Layer 6 of a small transformer language model trained on English Wikipedia (13 layers, counted from 0, width 128).
A neuron's activation on a vector x is squared ReLU(weights . x), where the dot is the dot product.
The model reads these tokens: "-" "sh" "an" " and" " his" " bro" "ther" "," " inv"

The vector x that enters this layer's MLP at each token. A number n stands for n times 0.062.
0 "-": -3 9 15 4 24 -2 1 3 -23 -2 -4 -11 2 -23 -18 6 -9 -8 -16 -6 2 -11 9 9 -18 33 -9 -13 -11 5 -9 10 1 5 -12 13 6 0 12 -26 29 -17 -1 -6 0 13 -4 17 5 -13 5 -5 5 16 6 -3 -15 -8 13 0 1 2 12 13 1 4 1 -35 -85 17 2 13 -50 -1 -5 5 3 7 -20 35 21 10 -9 7 1 27 -5 -4 -13 -20 19 12 19 -6 8 14 -31 -20 5 -9 7 -7 9 10 14 -4 -10 8 -29 -5 2 -39 -28 -5 -11 -8 13 -1 16 17 -5 -10 24 16 -9 8 14 3
1 "sh": -7 -2 18 -10 5 15 -4 -6 -46 -23 -10 -1 2 -11 3 -20 -1 19 -35 5 10 -10 -20 -2 -7 -10 -6 13 -24 3 20 -15 -14 -4 2 -28 -7 -10 5 -20 23 -42 -19 12 -6 23 -9 23 16 10 6 2 -7 23 -13 8 -16 -4 4 1 -10 17 -22 1 7 17 3 4 -42 1 4 0 -3 -15 9 -10 -9 -15 -38 22 0 9 -7 15 5 23 -18 12 -7 -51 8 11 -16 3 27 -19 -22 -12 -8 -2 30 1 -3 -7 11 -16 18 -17 -15 -2 19 -19 1 -17 -13 -1 10 20 18 -6 3 -15 -2 -33 -13 -22 7 17
2 "an": 13 17 14 -9 -5 0 -43 -22 -9 -14 -22 -22 -2 -9 -2 -8 -24 11 2 4 30 8 -4 -4 15 22 -10 21 -5 -4 -7 1 -8 -18 34 12 -1 5 -7 -2 17 -26 2 0 7 15 -20 -15 1 36 -10 -2 16 22 -9 -25 21 -14 0 1 25 24 7 8 7 23 -2 4 -37 20 15 -1 -20 9 24 -3 12 -3 -25 37 12 17 -6 -13 -10 9 -25 14 -8 -40 -4 34 -6 16 6 -14 -25 -29 7 -20 2 -2 5 9 6 -11 7 -30 -32 -3 1 1 -20 0 -1 -9 4 9 14 17 -1 -3 25 -18 1 -1 -16 9
3 " and": -16 -6 11 17 3 6 -2 -2 -17 10 -5 -19 3 7 -1 -2 -19 -6 0 17 -7 16 15 6 0 -1 0 -5 4 -15 16 -8 0 23 13 10 -4 3 -8 -4 -4 -26 -6 28 -10 13 16 3 4 -2 3 7 -13 25 -9 -12 17 10 -4 -1 15 -1 -4 3 12 0 6 -12 -94 -9 37 0 -51 -6 11 25 3 11 -4 40 -12 6 -7 -5 7 -1 -2 22 -16 -18 20 22 11 12 -12 -3 0 -25 3 22 -9 -5 -3 -3 -30 -19 -5 10 -28 8 10 -20 -10 -16 12 -4 -16 19 11 -13 -21 -2 11 6 -6 4 1 25
4 " his": -4 10 11 4 34 -15 10 -2 -13 1 20 -29 -5 9 24 -16 -1 2 -7 -15 -14 9 -18 6 19 -6 -18 -11 -38 -6 -11 -18 5 13 -9 -11 -2 7 -15 -8 -6 -6 -7 29 2 36 -22 7 7 -13 -10 -25 -6 30 5 -12 6 14 13 -20 -17 -12 -27 -7 9 30 -6 -7 -75 5 1 -4 -29 -13 -14 -7 -14 14 -8 25 1 -11 -13 -2 -2 18 -10 20 -22 -20 -7 -3 3 5 -9 -15 -10 6 14 12 11 -20 12 26 -5 -26 8 -14 -25 -14 -10 -3 3 -15 -17 -10 -23 15 -9 3 0 -9 27 -20 4 -1 4 6
5 " bro": -7 6 4 -25 9 8 1 2 -6 3 -12 -12 10 0 17 -25 2 -16 13 2 -15 4 -20 -13 1 18 4 -22 -14 -22 16 -8 26 -4 -12 -11 -11 9 -7 6 12 -39 -20 -20 -19 20 -9 -16 -25 5 -7 -21 -8 16 7 -7 5 -21 2 -29 10 17 17 2 -10 26 4 4 -4 4 23 1 -28 -27 3 1 -17 22 -10 42 13 5 9 18 3 12 -8 36 -14 -5 -6 3 31 -9 16 -24 -6 15 -2 23 3 13 2 25 19 -24 18 7 -37 7 -13 6 -23 7 0 20 -48 -13 7 11 -8 4 20 -11 8 -12 7 31
6 "ther": 3 -2 2 -4 -8 -7 5 3 -8 4 -3 -12 0 -1 -11 4 2 -9 5 12 1 33 10 -17 -1 -10 4 -13 -31 0 -1 -8 19 33 16 6 -18 11 -12 -6 -6 -50 -22 5 8 -19 -4 -30 -5 -3 -27 2 -21 23 13 -6 -10 6 6 15 14 -9 10 -4 -20 4 2 15 -46 17 23 28 -21 5 4 -24 11 -21 6 16 -17 1 10 6 4 -5 -1 33 -17 -12 15 -6 2 7 26 -23 -14 -15 17 23 16 -6 -13 -8 18 -41 21 -23 -2 33 -4 7 6 -8 -8 13 -40 7 14 -9 -12 11 1 -27 -7 -23 1 29
7 ",": 2 -11 -3 2 -18 3 -8 2 3 2 1 -7 23 6 3 11 -2 -9 0 -5 6 34 -3 -8 -1 -2 -18 -8 -34 -6 -16 1 13 24 16 1 -5 6 -5 3 -13 -16 -13 8 -10 -11 4 -17 -14 -20 -8 -3 14 8 1 -35 -4 -11 0 -8 1 -2 4 13 -6 11 13 14 -81 17 29 4 -42 6 0 -5 0 -15 -3 44 -14 -6 -7 -2 -13 -13 -20 15 -13 -9 18 -12 3 -17 5 7 -28 0 13 13 13 -11 -13 -3 3 -18 5 -11 -29 20 -6 3 0 -1 11 -6 -30 7 7 -39 -18 -7 -1 -15 -5 -9 -20 48
8 " inv": -34 8 18 -32 -14 7 -19 -9 9 6 14 9 -4 -3 6 -13 3 -5 8 -17 -12 34 -7 -3 9 -15 -16 11 -20 8 12 12 12 21 20 -19 -2 -14 -18 -11 6 -6 -22 11 -11 26 10 0 -4 -14 -3 4 19 25 -2 -14 -25 -22 -6 -18 -3 -11 16 6 -4 21 -7 -22 -19 -2 26 7 -21 20 2 2 -9 19 -15 21 2 3 17 2 -36 14 -25 19 -1 -19 -6 -1 61 10 2 7 -5 24 1 24 14 -11 1 13 -8 9 21 -23 -14 0 15 2 18 -41 9 11 -19 21 -5 22 -5 -1 14 9 26 14 -19 6

Each question shows the input weights of one neuron of the MLP. A number n stands for n times 0.013.

n736: 12 6 -5 -8 9 14 5 -1 15 7 -10 9 11 49 0 -20 -5 32 -1 0 11 -22 19 3 2 -13 -3 -4 -7 -2 12 5 4 0 26 -12 25 -7 5 -22 9 -14 25 -10 1 -19 14 6 9 8 4 18 13 0 8 0 -3 5 -2 0 -1 -5 -16 5 -14 -12 -3 22 8 -8 -21 1 19 4 11 -6 10 4 -16 -4 7 -8 -5 0 24 9 -20 -12 28 -12 -4 7 -11 -18 -2 7 12 5 4 -4 5 0 -1 9 -6 2 6 -3 17 -11 -9 1 1 4 -8 3 27 1 19 -9 0 16 -4 -13 0 -6 -13 4
On which token does it fire most, and how strongly? 1 "sh", at about 3.1

n915: -14 -2 -26 -10 10 14 13 -19 -1 18 -27 -24 -32 10 4 -13 11 26 18 3 1 -4 -4 -25 -13 -5 14 -5 -9 -32 -3 -12 -5 1 7 17 7 -29 -2 8 -23 -21 21 -7 8 -10 -12 0 21 -16 -14 8 -24 -15 35 25 -12 29 4 8 18 -4 -14 5 -15 -9 9 1 4 16 -7 -3 25 -14 11 0 4 -25 7 1 -11 -29 -21 -24 21 -16 -9 -26 -2 46 3 -14 -27 -17 -29 -17 -4 10 -11 2 4 19 22 32 0 0 -10 -15 8 41 -23 9 -4 -2 0 -12 -7 12 -12 -8 8 5 -42 19 -13 4 -9 -8
On which token does it fire most, and how strongly? 6 "ther", at about 1.2

n894: 3 -9 6 -11 7 -1 -23 -7 0 -5 4 32 8 22 -5 12 19 3 -15 -3 13 15 -2 -11 1 -22 0 1 9 -13 31 3 -9 18 -33 -12 7 -11 16 2 1 -14 7 4 4 -17 24 6 -13 -19 -6 -13 3 10 -8 6 -9 0 -9 19 2 9 8 -10 5 -5 -11 2 -1 -24 -4 14 10 -19 13 -19 6 -11 -1 -3 -13 -6 -15 -26 24 15 -21 6 -3 -3 9 -39 -13 -27 -22 3 38 -10 -9 1 -1 -7 -7 2 12 9 -27 -10 6 7 -1 15 -2 2 -5 2 16 17 -3 2 30 -22 -10 -30 7 -21 1 -23
Which token does this neuron like most? 1 "sh"

n140: 26 11 0 5 -16 5 -23 16 11 5 -2 -4 -21 31 -19 -24 11 -6 10 -20 -2 -3 23 7 0 11 -1 -18 8 -6 12 -3 -13 -5 18 -7 10 -4 4 10 4 -2 17 21 -15 -12 9 -5 31 21 -1 14 -9 -3 7 -19 16 7 2 -8 -13 -1 -13 -29 7 5 4 10 1 -14 -38 -2 -10 -6 26 -4 15 -1 -4 -24 -13 1 -15 -1 -9 4 -3 -1 2 -5 -13 9 2 -4 -5 -15 16 -16 40 11 -3 -9 -16 41 16 20 1 34 -3 5 -2 30 1 -10 4 34 -4 5 -12 -18 16 0 5 8 10 -10 -13 -8
Which token does this neuron like most? 2 "an"

n513: 50 -9 3 -20 16 0 -17 -30 11 3 -20 1 -12 -2 6 10 0 32 30 -2 -15 -9 2 -15 10 5 -15 -14 -4 -6 -3 23 -9 17 14 -13 -3 22 17 7 2 16 -9 -4 -18 -38 -22 -3 3 -13 -12 -6 -13 6 -11 0 18 -16 24 1 -8 -37 -3 -12 15 22 -5 12 10 -6 9 -37 -8 -35 -2 3 -18 -3 26 0 28 10 -2 18 -3 10 -30 -3 -7 22 -9 -10 -15 37 -18 35 11 -5 12 -2 -6 -24 -8 9 25 -1 -5 1 -9 31 19 29 2 24 13 -14 -14 -20 -18 -6 37 0 -8 -13 0 -10 -17 -19
On which three tokens does it fire most, strongest first? 5 " bro", 4 " his", 7 ","

n827: 34 -24 8 -11 -4 33 -12 3 -15 -9 2 -32 11 3 0 -7 -4 -4 2 -6 -24 -27 8 -4 -9 -6 16 -2 18 27 4 9 -4 12 18 15 3 8 -9 -10 7 -8 -34 -18 -37 -2 -16 -22 -4 -27 1 12 -30 19 18 -20 9 13 7 -36 22 0 13 -17 10 -37 -33 1 8 -29 19 25 -7 1 -3 0 3 -9 17 -18 -3 10 2 -11 1 12 18 5 12 14 -27 7 -29 -8 -11 -13 13 -8 24 8 -4 1 5 -1 -4 12 -6 -3 30 -5 8 25 29 18 4 -15 34 -25 -1 -5 6 7 -4 -30 -12 -5 -51 -22
Which token does this neuron like most? 6 "ther"

n612: -3 15 -21 16 11 -12 -12 23 -15 8 8 6 15 -6 -9 5 -11 18 1 5 -9 -42 -2 -8 -15 10 7 -30 4 -14 11 -9 0 18 -21 20 -7 27 -12 7 -13 10 4 15 5 -4 2 30 5 -16 5 -7 -8 -10 23 -11 9 7 5 -1 6 -1 11 12 2 -10 -24 -9 9 12 -17 14 0 -3 -6 2 10 -10 10 -1 2 18 -9 3 20 -5 -8 6 -3 3 -31 -12 8 4 -16 32 22 -35 4 -4 -28 8 8 -15 16 0 -3 20 -10 13 -1 -7 -1 19 2 -33 6 -18 -9 -14 -10 6 0 -13 -20 7 0 -4
Which token does this neuron like most? 0 "-"

n590: 0 -4 -19 -22 -12 -17 -18 -16 -10 -1 11 0 21 9 20 -39 6 11 10 13 -2 13 -31 -16 -19 -22 11 -6 1 13 -8 -9 27 2 -4 8 5 -13 8 -19 -5 -3 -15 25 9 -6 -14 -18 10 8 10 -1 13 -1 -9 17 -5 7 14 -38 -9 9 0 -9 22 -31 14 -2 21 2 -14 -39 22 -35 9 -5 3 4 -7 -16 -4 -2 -26 -20 -12 -9 24 -5 -9 -9 -4 -28 -4 18 3 5 27 0 2 -14 -9 -17 16 13 19 -6 18 20 -10 33 21 16 4 12 19 4 10 -27 -13 -3 2 12 -21 2 -13 10 6 26
Which token does this neuron like most? 5 " bro"

n372: 20 -20 -44 -25 -5 -12 -15 4 15 3 -4 8 2 14 15 -8 12 -12 23 0 -33 0 -6 -9 -14 9 -14 -26 3 -8 -8 -5 22 3 1 56 25 11 -15 -9 -5 11 -10 31 5 -20 -14 -9 16 -6 1 12 4 -26 6 7 0 7 -15 -10 12 -28 5 4 -28 16 7 11 -6 -32 0 -18 -3 -1 19 -7 0 -4 0 -2 -30 1 -10 -25 -8 -1 4 -2 5 0 -12 -1 10 3 -29 -21 17 0 17 15 -19 -9 -15 -22 0 11 -6 0 -3 -8 -2 13 7 -4 39 -20 15 11 -1 -5 0 8 -2 -7 8 -1 -9 11
Its two highest activations, in order, are on tokens 7 ",", 3 " and"

n992: -2 5 4 8 -10 -9 -35 16 10 9 2 10 -6 3 28 3 21 11 9 -8 13 -34 50 -11 -6 0 8 -1 -12 -10 28 -1 9 17 6 -14 22 -3 -23 -9 -31 28 27 -12 -38 -7 1 -9 -3 -29 15 -16 13 2 -6 -3 -3 1 3 -16 -3 2 0 -23 2 -8 3 0 -3 19 -7 -10 8 0 6 8 -1 0 -6 -23 -25 4 1 -9 6 -29 -22 -47 2 18 -6 8 10 -4 -2 6 0 20 3 9 2 -19 -17 -36 0 -2 -2 6 7 -12 23 15 10 2 -1 8 17 3 -31 9 9 1 1 -10 29 1 -11 -35
Which token does this neuron like most? 8 " inv"

n308: -25 3 -18 -21 8 3 3 30 -5 -17 -6 -21 5 0 29 -11 9 5 -13 -17 0 -8 -5 -7 -18 26 8 -5 7 20 -1 4 18 17 -9 -4 4 -7 1 21 -10 3 -4 14 -35 4 0 -13 -1 -13 -33 4 -9 -13 -13 -8 9 -3 10 9 3 12 -5 -6 19 -1 -18 -9 7 -18 -1 0 2 -5 14 -6 15 -7 1 -1 -16 -20 -33 -9 -3 3 5 -31 34 17 -18 -20 11 -10 -19 5 9 36 26 5 9 -7 10 -29 -12 -11 -6 27 -4 9 -5 19 3 13 14 -7 2 0 -5 -11 -13 3 -2 -27 6 6 -39 12
On which token does it fire most, and how strongly? 7 ",", at about 2.6

n354: -2 -12 -9 3 11 6 9 -7 -17 13 -6 6 11 8 21 -30 7 -1 6 -11 -13 -2 -6 24 10 -4 4 -8 -7 -1 9 16 -7 -3 -20 -5 3 3 4 -1 -11 31 -21 -2 -14 5 -4 9 -2 -31 5 -6 9 -17 14 -9 7 8 28 3 -14 6 -20 2 -11 11 -8 -11 -7 -18 -18 0 1 -1 3 -1 -9 -38 7 5 13 14 2 25 28 -7 -6 -49 7 18 -23 -48 2 -1 10 -13 0 -29 10 -17 -15 -14 7 21 6 9 -13 -10 2 -5 13 16 31 9 9 -8 -1 1 6 5 -11 0 -13 -19 0 22 2 -42
On which token does it fire most, and how strongly? 4 " his", at about 3

n388: 9 -18 1 -7 9 47 -16 22 -9 -28 5 15 -9 9 44 -19 -14 18 -12 -32 20 -11 1 -13 6 16 2 3 1 18 12 16 15 39 -18 6 3 -7 36 -35 20 -25 5 -9 14 -21 15 -6 9 -13 24 -10 -14 -17 -1 17 24 12 -5 -14 16 -5 -32 -10 37 3 1 -13 14 -12 21 -22 -7 18 5 4 9 -6 7 -35 -6 1 -9 16 2 11 2 2 -14 8 6 -3 21 -6 -24 -20 21 -3 15 -12 -7 -19 -23 -14 14 -6 13 19 6 -14 19 38 12 -3 10 12 -8 -6 -4 -42 21 27 -10 -1 -9 -10 24 -1
Which token does this neuron like most? 1 "sh"

n457: -14 -16 -22 8 4 -7 -13 -25 24 26 -1 -12 -5 -16 -7 5 -9 10 4 7 -6 -9 -12 11 -12 2 25 -31 5 1 -4 0 15 9 15 13 -4 -9 -5 0 13 -14 -3 -36 4 4 -10 -4 -4 14 7 -21 -16 -22 23 7 4 3 32 4 -24 1 -1 20 -5 -8 -35 -23 13 -5 -10 -1 3 2 23 14 17 -1 -3 -2 1 -15 -3 -22 27 6 21 -3 26 20 -2 7 -7 -11 17 4 4 -10 -8 -13 -1 10 4 3 6 15 12 16 -6 21 -3 -1 1 16 30 -29 -1 -20 -20 25 34 46 3 -21 -16 -16 7 24
Which token does this neuron like most? 5 " bro"

n188: 42 -29 -10 4 10 39 -5 -15 -23 -32 -1 -11 -9 -3 12 0 16 27 -5 -35 12 -9 -6 -3 -20 -31 -2 -13 28 -28 16 15 -1 -3 -18 -26 31 -6 1 8 -8 -3 10 -24 -10 -8 17 5 -16 9 23 9 9 -2 11 16 12 4 26 7 -18 -38 -9 -25 17 20 -24 3 12 10 -7 -38 -2 -35 36 3 -2 -21 9 -18 15 15 -3 13 33 -5 -21 -5 4 7 -7 7 2 10 2 7 15 -21 4 -10 -10 -2 5 13 -1 20 -7 -21 12 -24 7 5 -3 -6 25 29 12 -42 13 -20 -2 0 7 -4 25 -1 17 0
Which token does this neuron like most? 1 "sh"

n595: -18 -10 -5 2 -11 11 -21 -5 29 28 -2 -6 19 4 5 -1 -6 26 1 15 -24 -28 8 15 -8 8 2 -28 0 1 -3 4 20 1 -13 3 -21 -4 -12 -2 -25 -28 0 -3 10 3 9 6 -9 -36 7 6 -29 -11 28 -16 13 2 5 -14 -8 -24 -6 21 0 -8 -16 21 8 -14 5 -16 6 -7 -1 25 7 -10 -8 9 -1 25 17 -22 18 -7 -9 0 6 40 5 -3 0 0 -31 16 4 -38 2 15 -25 15 -19 10 6 16 -3 -26 -9 45 -2 -8 0 56 17 10 6 3 -2 -9 23 -1 -22 14 -19 -5 -7 -5
Its two highest activations, in order, are on tokens 3 " and", 7 ","

n78: 13 -17 -18 -22 -8 13 -8 6 29 -19 0 11 -31 14 13 12 11 -19 20 -43 15 -11 -3 -3 -13 -10 3 -12 12 0 8 -4 25 -4 -18 -7 23 -10 28 26 -17 24 6 23 -15 8 -12 8 1 -18 -7 2 -13 -13 12 3 -11 4 16 -12 3 11 -8 -23 -16 5 2 -13 2 0 1 -12 6 39 -11 13 -9 11 12 -13 -10 3 -15 -13 -14 -11 13 13 9 3 -7 4 -4 -9 -13 8 4 25 -11 1 18 25 -22 -21 -14 -6 -2 24 11 -7 21 16 9 -16 -15 6 5 -29 15 -9 21 -14 1 -23 26 5 -14 -27
Which token does this neuron like most? 8 " inv"

n285: 12 -11 -1 2 -19 8 -20 -3 -3 -6 -22 -16 -1 2 -16 -6 -5 13 15 -19 7 -10 12 29 -14 0 -3 12 13 -33 -9 31 8 4 0 30 25 24 1 -8 3 -8 6 -31 -6 -15 19 27 -5 -27 8 -8 -1 -8 -8 -3 23 6 -11 12 -21 -6 -5 -2 9 2 -35 -34 7 -3 23 4 19 -9 -15 24 -7 1 43 10 -3 0 -1 14 7 9 -5 -10 -13 20 -4 7 -19 2 8 -19 -4 -11 8 -10 -15 -17 -8 -22 3 41 -38 15 -14 -2 20 -2 54 10 21 5 12 -5 0 7 8 -30 19 -1 -4 -8 7 -10
On which token does it fire most, and how strongly? 0 "-", at about 0.22

n881: 2 -29 -38 -12 11 -7 -1 -12 -3 -26 16 16 9 17 20 14 19 -22 -5 2 -2 -17 1 17 0 -8 20 1 -11 0 0 -4 14 19 -40 16 20 12 9 16 -17 13 0 23 -29 -2 -14 28 29 -19 -3 13 -6 -2 9 -17 6 -9 -13 -3 20 -38 -9 -15 13 -2 -11 20 9 18 1 -9 26 -2 -7 4 30 22 11 -12 -38 -3 -30 1 -23 -18 0 -1 10 -6 -2 21 12 21 2 6 5 11 -8 1 -7 -20 -37 26 8 0 2 -1 -11 22 -13 6 19 4 28 3 4 -5 9 3 12 0 15 -7 17 5 -41 -20
Its two highest activations, in order, are on tokens 4 " his", 8 " inv"